Layer 2 of a small transformer language model trained on English Wikipedia (13 layers, counted from 0, width 64).
Take only the direct path to the model's output, skipping the later layers: a vector added to the residual stream pushes a token's score in proportion to its dot product with that token's output vector.

Output vectors of the tokens that the questions are about. A number n stands for (n - 500) times 0.0086.
"\"": 399,762,577,624,454,291,134,779,555,720,819,467,388,522,777,108,291,563,175,789,251,771,476,575,396,322,528,359,804,504,305,745,426,399,563,847,413,424,619,339,800,921,322,609,579,156,582,333,363,644,327,347,545,252,490,573,755,263,604,168,968,299,517,322
"im": 537,537,525,488,480,543,450,481,532,455,446,539,526,585,505,460,462,524,566,484,501,561,481,467,580,428,438,547,565,532,521,499,520,474,494,497,374,457,484,467,421,503,536,479,490,585,557,458,465,488,449,517,488,512,503,522,557,516,446,504,495,529,502,463
" Trach": 506,699,580,551,497,442,405,545,466,549,616,435,359,437,483,500,469,474,368,573,501,537,423,564,504,500,433,453,577,474,518,500,474,429,489,641,497,544,554,572,562,525,445,594,491,512,557,412,404,462,487,398,460,397,536,477,624,429,602,378,586,511,551,458
"what": 515,440,501,538,422,411,433,489,508,429,627,509,470,423,603,512,337,545,536,630,489,574,499,509,514,425,520,508,569,499,412,534,516,572,478,488,568,553,594,442,583,757,471,451,567,462,522,409,501,559,464,344,532,521,407,529,504,463,532,324,666,460,432,401
"u": 396,765,581,628,457,294,139,783,557,717,816,470,385,525,782,105,289,560,173,793,249,777,473,578,393,319,526,357,801,501,309,742,424,396,566,844,416,421,622,336,797,918,319,612,576,160,586,336,361,641,329,344,543,256,487,575,752,264,606,172,973,292,514,320
" Phyl": 546,641,549,547,535,479,528,489,515,559,558,404,574,504,490,494,349,491,406,552,452,562,387,512,547,434,492,459,583,569,428,588,303,479,520,582,468,566,460,543,498,581,462,484,423,516,590,463,427,598,470,377,470,463,539,466,510,460,472,442,535,558,582,473
" of": 536,509,525,479,595,519,568,427,459,469,520,537,498,455,520,539,517,478,443,511,512,454,584,477,454,576,558,614,468,562,521,500,507,421,535,435,567,492,506,420,448,586,510,474,570,485,438,540,475,432,473,476,463,537,534,488,509,532,441,459,443,465,406,550
"zen": 565,574,539,498,468,497,467,587,527,497,572,554,437,539,465,439,458,556,446,453,393,613,497,598,391,513,545,490,564,509,560,513,462,455,544,582,445,501,565,502,446,591,467,556,441,403,519,477,517,489,534,426,519,378,436,442,435,481,466,515,470,490,588,535
"feat": 450,555,617,564,518,513,482,531,612,496,528,472,579,448,567,299,395,546,515,501,420,524,445,445,498,390,517,566,584,433,398,527,590,418,592,555,534,537,522,476,524,641,471,492,524,462,531,451,402,455,501,488,587,490,483,531,514,443,499,403,522,532,489,407
"ant": 517,570,600,532,398,465,516,492,516,547,497,550,589,476,475,503,518,501,515,557,513,476,457,409,580,482,472,547,537,590,556,445,513,507,527,489,453,420,470,476,532,603,502,521,496,461,545,457,515,416,429,438,538,489,541,505,507,500,433,449,446,452,535,440
"erie": 492,643,499,501,504,467,451,429,437,450,370,533,638,483,530,419,471,477,456,521,528,539,473,590,559,436,489,543,592,553,412,551,566,510,439,582,487,456,494,458,537,596,476,510,523,354,518,431,482,525,443,531,598,459,466,531,557,483,515,543,575,460,406,454
");": 443,541,581,500,551,530,469,556,541,537,506,521,516,432,545,527,439,540,548,450,499,623,524,527,489,598,544,440,537,464,569,525,526,528,567,456,532,418,517,483,557,535,474,546,521,425,413,523,445,494,389,359,428,442,477,525,403,471,522,508,636,399,496,371
" administrative": 527,480,589,484,559,419,421,478,520,504,516,509,483,515,593,576,491,596,467,557,492,618,437,501,529,423,525,471,502,514,477,526,426,462,556,549,438,472,493,369,558,549,489,586,586,491,531,443,485,506,523,415,488,394,470,555,491,460,488,442,555,469,496,464
" certification": 529,496,520,585,511,569,394,514,525,491,432,435,498,515,641,431,520,484,410,572,445,612,519,498,493,496,509,444,535,436,386,589,456,425,379,613,484,522,525,499,443,593,417,468,533,509,593,476,522,494,557,544,574,395,478,557,486,477,536,483,647,401,495,386
"ane": 496,669,493,530,437,525,480,562,544,437,455,539,481,565,459,521,391,577,513,532,500,528,428,497,592,451,403,521,559,540,428,562,534,435,531,520,449,442,436,400,525,580,453,505,485,479,482,525,551,505,437,516,488,401,517,480,535,500,496,483,579,530,526,457
" |": 482,462,477,477,530,552,563,461,475,588,425,563,493,606,441,462,404,436,520,438,433,430,581,464,471,504,496,472,525,441,596,483,495,566,536,474,573,514,384,502,489,454,456,474,566,568,499,463,569,503,589,549,549,562,495,455,537,508,472,533,483,401,496,531
"rang": 501,440,463,551,394,503,468,463,553,516,469,497,411,465,539,463,419,502,515,510,530,597,484,448,577,456,473,540,560,507,471,527,541,426,507,481,440,502,452,554,556,559,461,598,429,512,621,442,504,510,541,507,522,521,463,555,616,486,510,457,528,482,469,438
" (": 530,447,468,445,563,547,463,396,477,555,452,425,528,501,475,621,503,451,505,519,533,451,555,486,500,609,496,481,495,534,588,510,501,552,520,487,530,503,489,530,413,445,470,509,496,562,480,559,445,471,496,528,466,498,529,491,530,529,430,463,536,546,470,421
"lic": 528,509,441,599,427,535,485,482,484,441,458,458,463,486,462,527,394,551,501,568,470,561,460,423,525,556,470,585,549,515,508,539,471,481,553,545,530,528,507,534,537,599,496,472,498,349,591,472,479,449,484,468,488,479,481,509,582,486,398,457,534,526,571,483
"N": 399,761,577,624,454,297,141,778,554,714,818,467,388,522,777,108,291,563,175,788,251,779,471,575,390,322,528,359,804,504,305,744,426,399,563,846,418,419,619,339,800,912,322,609,578,163,582,333,363,644,327,347,545,252,490,573,755,263,609,168,975,294,517,322
" Class": 482,548,550,517,483,508,520,498,494,509,446,530,480,450,566,512,374,552,470,534,509,522,481,461,466,513,491,492,530,589,469,514,430,349,501,526,511,522,460,549,516,498,491,550,527,501,547,424,406,563,467,449,504,469,472,517,513,472,470,547,519,527,629,513
"ground": 553,471,502,638,470,389,449,586,536,409,545,510,525,599,605,490,361,533,481,500,519,532,490,489,489,540,491,528,558,547,484,519,440,428,452,598,505,488,507,474,546,521,462,418,573,311,492,422,490,522,483,519,604,490,395,433,490,490,571,465,608,456,562,450
"quarter": 593,518,601,533,583,431,459,536,585,594,470,466,476,619,597,396,409,550,506,562,529,540,380,534,488,459,519,501,540,520,428,510,553,435,492,532,353,526,469,433,536,630,415,502,574,428,595,445,452,581,536,466,564,388,490,593,393,454,517,347,554,501,420,397
"-": 569,428,519,488,622,501,580,417,503,458,428,450,459,505,487,533,465,488,522,427,633,512,525,543,467,562,487,516,496,526,539,461,504,539,514,462,527,555,470,536,529,517,501,406,482,559,533,531,481,512,500,480,408,490,529,427,450,529,417,509,400,546,524,520
" UUP": 461,691,583,641,495,342,259,723,566,667,694,504,386,507,682,289,315,540,209,661,305,689,450,528,424,372,488,421,725,504,356,707,450,401,503,759,425,437,542,360,744,666,352,551,611,281,599,395,426,615,371,381,542,361,474,575,663,347,539,280,857,363,550,399
"bull": 535,473,455,506,448,492,428,534,553,517,506,509,572,565,511,446,459,528,511,526,496,552,486,536,500,502,431,493,558,559,471,504,479,449,525,526,449,458,536,448,490,491,453,501,496,415,464,451,527,570,395,537,611,514,478,500,609,466,555,391,513,518,551,470
"):": 457,555,571,516,595,566,501,508,479,511,533,579,497,423,565,585,566,564,526,488,596,644,480,499,426,547,555,424,573,452,526,561,467,470,512,538,477,468,479,484,495,526,471,503,448,444,399,486,386,468,383,413,459,372,487,512,466,471,501,511,660,406,544,426
" Lottia": 402,760,609,622,451,320,217,755,573,692,774,502,353,531,763,174,312,580,184,772,282,781,475,599,401,318,506,387,766,479,325,716,445,399,549,856,434,417,586,309,791,876,298,588,578,156,596,338,383,621,321,335,542,258,479,565,720,278,596,219,957,271,542,312
" Density": 396,509,588,562,459,540,456,421,493,523,425,411,509,477,538,491,439,491,444,625,516,530,409,604,588,524,517,451,586,549,444,536,454,417,617,603,516,527,329,501,481,633,440,568,572,475,551,494,517,557,452,380,520,321,482,469,455,424,483,549,659,577,472,455
" height": 504,544,578,524,507,477,419,524,448,565,427,534,493,522,530,520,429,536,442,490,544,580,428,504,465,496,488,493,520,520,470,490,510,362,506,513,544,485,476,474,375,565,501,508,511,526,543,522,498,572,518,439,547,404,431,483,530,462,556,465,659,504,571,431

Each question shows what one neuron of this layer's MLP adds at an activation of 1. A number n stands for (n - 500) times 0.001.

n176: 409,491,479,494,526,581,637,460,753,559,572,471,409,614,581,508,405,525,526,423,484,518,447,511,514,413,228,546,562,535,474,359,498,487,502,552,463,488,442,551,363,555,533,507,503,439,571,538,460,663,499,581,558,478,377,509,506,399,434,544,672,492,554,535
Pushed up most: " Lottia"

n110: 506,511,492,489,583,504,494,484,488,438,500,503,529,528,508,442,459,492,529,506,446,474,542,475,508,529,557,530,545,466,469,526,473,464,468,495,488,553,562,497,492,479,552,501,481,507,452,495,530,526,509,510,537,527,483,469,526,465,497,503,522,474,467,492
Pushed down most: "ant"

n53: 485,519,505,461,502,543,539,537,529,516,490,528,558,482,507,444,442,514,601,495,506,504,549,517,539,437,407,546,543,470,519,489,492,479,530,527,483,497,508,550,501,502,511,463,462,501,452,505,476,439,537,527,509,484,515,486,547,450,472,443,431,519,519,533
Which two tokens does it push up most, strongest first? "feat", "im"

n209: 449,450,478,518,533,540,461,466,544,310,468,522,472,473,461,433,367,513,541,450,491,506,476,498,639,466,436,527,478,601,403,603,503,584,596,547,558,551,385,569,468,576,637,462,559,415,500,532,462,475,604,586,448,467,537,465,505,438,373,483,502,539,519,629
Pushed up most: "lic"

n111: 501,493,404,413,472,391,476,415,480,410,532,520,500,573,509,549,462,567,590,417,513,468,521,529,574,634,519,470,375,575,564,536,490,579,580,400,591,418,495,511,739,509,481,441,447,474,456,584,546,458,499,464,474,546,529,612,311,544,578,407,519,468,443,361
Which two tokens does it push up most, strongest first? ");", "what"

n168: 471,537,533,521,470,495,430,513,487,530,471,485,554,496,461,464,567,482,484,516,572,484,518,423,532,519,505,430,458,533,541,453,509,480,481,512,465,545,471,569,464,517,592,472,468,563,523,542,502,521,467,492,562,392,502,498,493,479,533,555,511,542,465,546
Pushed up most: " Density"

n204: 525,475,542,479,472,425,538,459,488,487,504,531,496,493,532,510,475,570,522,542,541,553,458,492,505,540,577,467,451,480,488,476,482,456,566,489,500,476,487,487,506,467,479,574,535,491,455,483,504,503,507,486,483,520,522,489,444,506,451,451,483,562,475,513
Pushed up most: " administrative"

n25: 484,462,472,405,528,498,547,480,533,640,544,536,536,603,504,515,417,421,512,490,456,541,638,493,424,470,420,558,554,434,544,526,532,575,481,498,475,549,541,506,525,464,414,473,457,544,418,524,480,518,476,498,443,593,517,463,557,475,476,505,511,460,506,480
Pushed down most: " Density"

n23: 479,515,551,466,540,510,515,531,488,533,553,494,522,510,496,398,513,531,520,486,513,512,514,450,476,476,519,512,501,559,555,509,511,519,487,453,459,565,456,487,483,479,654,501,494,522,510,546,529,454,407,545,556,462,467,474,513,420,482,521,511,493,451,506
Pushed up most: "im"

n211: 579,594,473,403,431,519,476,528,475,490,511,506,483,426,529,505,584,586,420,528,491,522,461,458,520,508,537,444,437,466,509,520,520,510,484,530,488,506,581,663,455,481,515,534,460,648,545,420,468,342,425,463,534,421,506,561,498,532,447,494,508,493,574,566
Pushed down most: "ground"

n55: 497,545,527,546,560,525,517,474,509,583,503,472,558,467,498,407,407,468,463,505,562,522,600,509,413,448,547,558,578,611,636,564,431,417,539,396,469,507,416,480,364,560,551,495,583,502,493,558,577,475,381,467,511,418,428,457,566,397,381,504,500,479,473,541
Pushed down most: " Trach"

n128: 517,450,507,452,500,431,517,486,519,501,457,531,466,519,461,568,438,464,489,464,574,554,563,467,498,555,506,559,576,427,545,461,454,511,454,478,427,662,517,496,458,564,515,502,518,544,504,595,483,505,441,552,396,459,487,513,520,652,380,583,504,506,478,498
Pushed up most: "-"

n179: 527,572,549,498,482,465,493,515,485,475,493,517,485,460,466,453,506,530,494,510,499,515,383,488,541,481,542,444,429,568,460,495,473,481,507,528,461,604,486,522,421,490,614,500,500,553,466,556,475,470,458,483,506,491,513,500,483,443,460,556,520,565,528,492
Which two tokens does it push up most, strongest first? " Phyl", " Density"

n192: 502,489,524,559,495,471,543,450,679,574,488,515,456,586,459,494,533,438,503,479,493,564,496,567,563,462,313,559,537,414,421,441,543,400,448,519,491,560,477,542,474,523,453,501,573,473,437,460,500,546,457,509,520,525,460,505,538,533,451,563,581,471,580,436
Pushed up most: " Lottia"

n239: 512,578,541,520,491,458,458,514,537,535,494,508,500,532,503,522,514,534,499,527,478,515,487,530,511,540,516,520,507,501,598,490,415,592,537,562,515,542,482,480,461,486,476,546,539,535,492,529,469,441,470,431,436,460,475,496,481,530,458,520,439,478,524,524
Pushed up most: "zen"

n228: 525,546,499,436,502,519,505,592,547,470,571,455,520,511,439,459,473,497,475,518,502,519,469,402,520,530,387,425,493,539,551,443,439,335,555,516,522,417,509,543,501,387,527,496,536,483,476,536,437,608,499,574,594,579,499,474,627,443,565,446,427,506,553,500
Pushed up most: "bull"

n210: 551,545,535,502,506,457,586,467,591,526,533,487,480,519,521,509,499,544,473,534,494,564,465,503,545,493,511,491,492,475,440,460,417,450,518,544,459,506,490,491,498,459,428,515,472,492,487,513,536,519,496,495,458,465,480,499,427,502,426,524,526,530,566,574
Pushed up most: " Phyl"

n6: 489,619,520,532,510,495,570,473,464,476,577,507,525,574,550,499,552,527,431,414,465,520,448,596,539,410,582,524,604,463,476,579,510,364,460,491,491,572,574,533,390,458,523,523,455,511,497,511,455,509,430,498,465,285,475,438,462,483,343,580,491,587,568,629
Pushed up most: "zen"

n52: 578,537,524,508,480,464,495,496,481,505,507,487,542,488,493,446,441,449,532,536,532,544,459,465,539,489,573,454,500,476,471,489,432,459,564,494,495,458,523,507,527,418,508,515,539,520,444,591,526,493,501,431,511,487,560,527,459,473,450,468,456,562,446,535
Pushed up most: " Phyl"

n114: 614,585,416,539,558,513,623,402,548,461,543,420,610,536,411,431,441,502,575,569,615,637,399,467,560,380,311,457,505,568,561,521,471,342,585,601,420,480,382,507,383,589,694,495,504,518,560,459,480,494,391,617,612,301,453,549,501,669,399,335,332,497,456,655
Pushed down most: ");"

n71: 427,464,524,486,484,485,507,507,520,498,524,507,496,461,492,472,543,528,485,449,501,492,490,515,483,453,471,465,541,581,467,513,509,507,561,529,473,566,483,524,524,537,546,451,494,534,477,488,476,466,506,551,559,501,436,482,507,491,518,522,530,546,501,532
Pushed up most: "feat"

n233: 493,440,482,472,504,478,519,501,513,479,517,460,517,547,452,522,457,521,529,570,536,476,458,475,460,464,369,498,471,528,488,547,541,510,521,511,495,502,583,454,478,524,533,511,522,485,450,500,467,522,494,560,514,594,537,531,539,474,536,525,459,461,436,496
Pushed up most: "bull"

n75: 512,514,481,484,451,503,519,502,540,501,492,504,537,530,505,454,436,455,538,492,486,487,519,490,532,459,414,522,537,543,484,507,513,459,484,513,538,527,536,457,478,540,497,500,516,480,474,478,466,555,504,492,508,510,540,519,554,458,449,522,510,493,486,514
Pushed down most: "):"

n44: 448,528,553,471,493,530,496,496,438,584,511,525,572,471,566,492,446,486,542,532,459,474,492,498,515,521,401,443,493,471,496,517,516,456,517,586,482,542,486,452,449,606,511,470,551,442,451,394,489,534,476,578,505,591,523,487,534,471,574,379,530,526,500,399
Pushed down most: "-"

n240: 526,568,483,506,456,471,488,525,511,486,477,526,526,496,463,437,541,486,506,491,546,524,464,453,530,493,520,498,576,518,531,487,485,578,522,507,473,574,468,532,505,528,554,482,475,470,493,490,477,527,496,531,545,454,468,488,503,423,472,517,462,532,521,485
Pushed down most: " of"

n105: 560,525,586,452,469,404,523,455,462,462,522,473,561,553,537,485,373,557,459,605,516,596,525,526,551,564,647,454,493,502,443,546,427,452,531,457,463,484,572,455,523,428,535,617,520,470,500,603,514,492,450,451,476,428,514,523,438,446,455,319,504,566,465,504
Pushed down most: " |"

n165: 534,486,553,514,458,485,497,481,501,536,510,530,526,479,481,524,462,475,460,530,513,499,512,441,547,499,474,511,502,516,484,472,507,425,495,502,476,517,467,498,502,520,505,538,533,497,505,502,583,464,482,540,504,476,521,541,449,474,428,506,496,532,514,541
Pushed up most: "ant"

n223: 455,464,441,573,524,533,487,549,559,474,402,453,527,551,439,429,410,438,540,541,547,495,558,445,511,552,462,549,566,509,448,501,457,433,537,495,516,538,533,503,492,448,466,484,544,535,472,523,527,486,504,462,498,510,446,386,474,481,589,517,597,520,534,517
Which two tokens does it push up most, strongest first? "ground", " Density"

n49: 457,431,418,568,424,428,431,417,506,489,405,474,567,549,468,629,377,482,401,496,637,514,575,581,423,583,450,559,481,673,533,451,496,710,470,496,496,534,429,621,603,560,375,576,395,563,518,594,460,380,493,533,440,474,462,513,452,621,504,542,592,575,466,331
Which two tokens does it push up most, strongest first? " (", "-"

n48: 475,465,554,392,414,575,406,488,512,268,567,524,596,462,501,583,347,479,581,480,442,591,505,493,523,504,521,619,436,557,409,484,533,517,460,424,517,487,499,481,472,793,583,525,489,485,501,517,636,510,423,494,487,495,517,558,541,382,483,485,507,619,495,513
Pushed up most: "what"

n231: 473,500,534,510,487,518,507,539,505,511,476,480,499,504,442,426,492,469,478,456,522,524,500,530,524,493,491,477,579,536,481,487,430,482,553,507,500,564,452,586,415,511,557,469,518,569,483,471,527,470,460,532,511,496,483,454,507,464,433,566,495,529,514,486
Which two tokens does it push up most, strongest first? " Density", " Phyl"

n221: 432,554,483,509,467,502,556,501,554,434,527,555,533,522,424,454,372,490,471,515,605,510,501,410,500,529,460,587,499,545,483,417,473,550,568,487,423,516,532,459,508,466,502,523,574,540,454,523,496,552,533,525,458,435,470,519,558,561,397,483,511,550,521,410
Pushed up most: "ane"

n85: 513,521,534,542,434,510,502,546,503,476,519,465,509,523,546,478,542,503,499,552,570,508,467,434,484,454,492,380,409,514,483,455,495,514,481,509,395,607,529,545,538,462,637,456,469,523,506,511,493,477,494,496,616,488,505,554,475,475,529,523,570,514,457,533
Pushed down most: " of"

n88: 486,560,588,536,511,448,536,433,507,524,474,543,508,499,473,497,482,558,472,505,563,474,491,513,511,505,531,457,468,525,450,493,511,440,519,544,475,581,496,473,514,421,528,513,510,525,433,497,483,517,467,498,453,454,483,499,523,457,493,488,497,531,515,593
Pushed up most: " Class"

n86: 473,514,545,481,467,452,462,419,493,501,576,470,482,542,465,464,468,472,429,537,502,513,515,425,556,535,489,457,472,557,462,506,479,459,486,471,482,552,455,515,499,575,483,472,525,530,514,530,518,507,489,465,558,486,487,517,493,516,496,593,550,545,458,593
Pushed up most: " Density"

n42: 556,603,482,515,448,431,553,477,573,552,496,498,552,589,522,530,536,437,470,526,521,467,435,487,548,431,458,535,454,537,422,438,508,441,470,540,453,502,483,495,450,523,475,501,510,485,442,543,569,502,475,478,521,444,399,563,477,521,438,495,494,523,604,550
Pushed up most: "ane"

n156: 448,474,562,405,506,488,465,471,513,468,452,537,436,386,405,455,478,563,624,398,498,350,521,585,478,483,504,484,485,614,459,615,544,479,488,530,568,487,375,466,450,592,541,558,575,545,347,515,561,542,554,512,504,536,520,522,528,420,485,560,552,479,550,407
Pushed up most: " Density"

n18: 475,465,549,500,536,538,500,501,513,510,514,460,511,506,468,432,476,513,439,490,551,501,514,499,575,450,443,476,475,502,511,491,485,436,520,559,475,577,505,524,443,506,449,460,496,486,526,522,533,548,507,482,527,482,515,513,537,435,496,509,490,540,524,523
Pushed down most: ");"

n185: 494,623,524,465,544,409,540,453,523,526,556,580,563,506,480,529,375,556,443,510,444,522,475,511,448,521,345,557,444,479,478,643,458,479,518,570,597,568,522,402,451,518,456,544,509,560,393,475,498,434,513,412,406,508,518,523,525,489,457,550,460,547,493,466
Pushed down most: "rang"

n37: 462,450,545,421,505,522,522,491,483,490,490,456,650,554,590,586,449,409,551,530,588,464,528,641,542,530,590,534,509,489,448,447,537,463,368,579,454,524,524,585,478,505,561,574,488,502,529,455,416,541,635,541,351,428,471,516,482,364,590,248,451,470,495,478
Pushed up most: "quarter"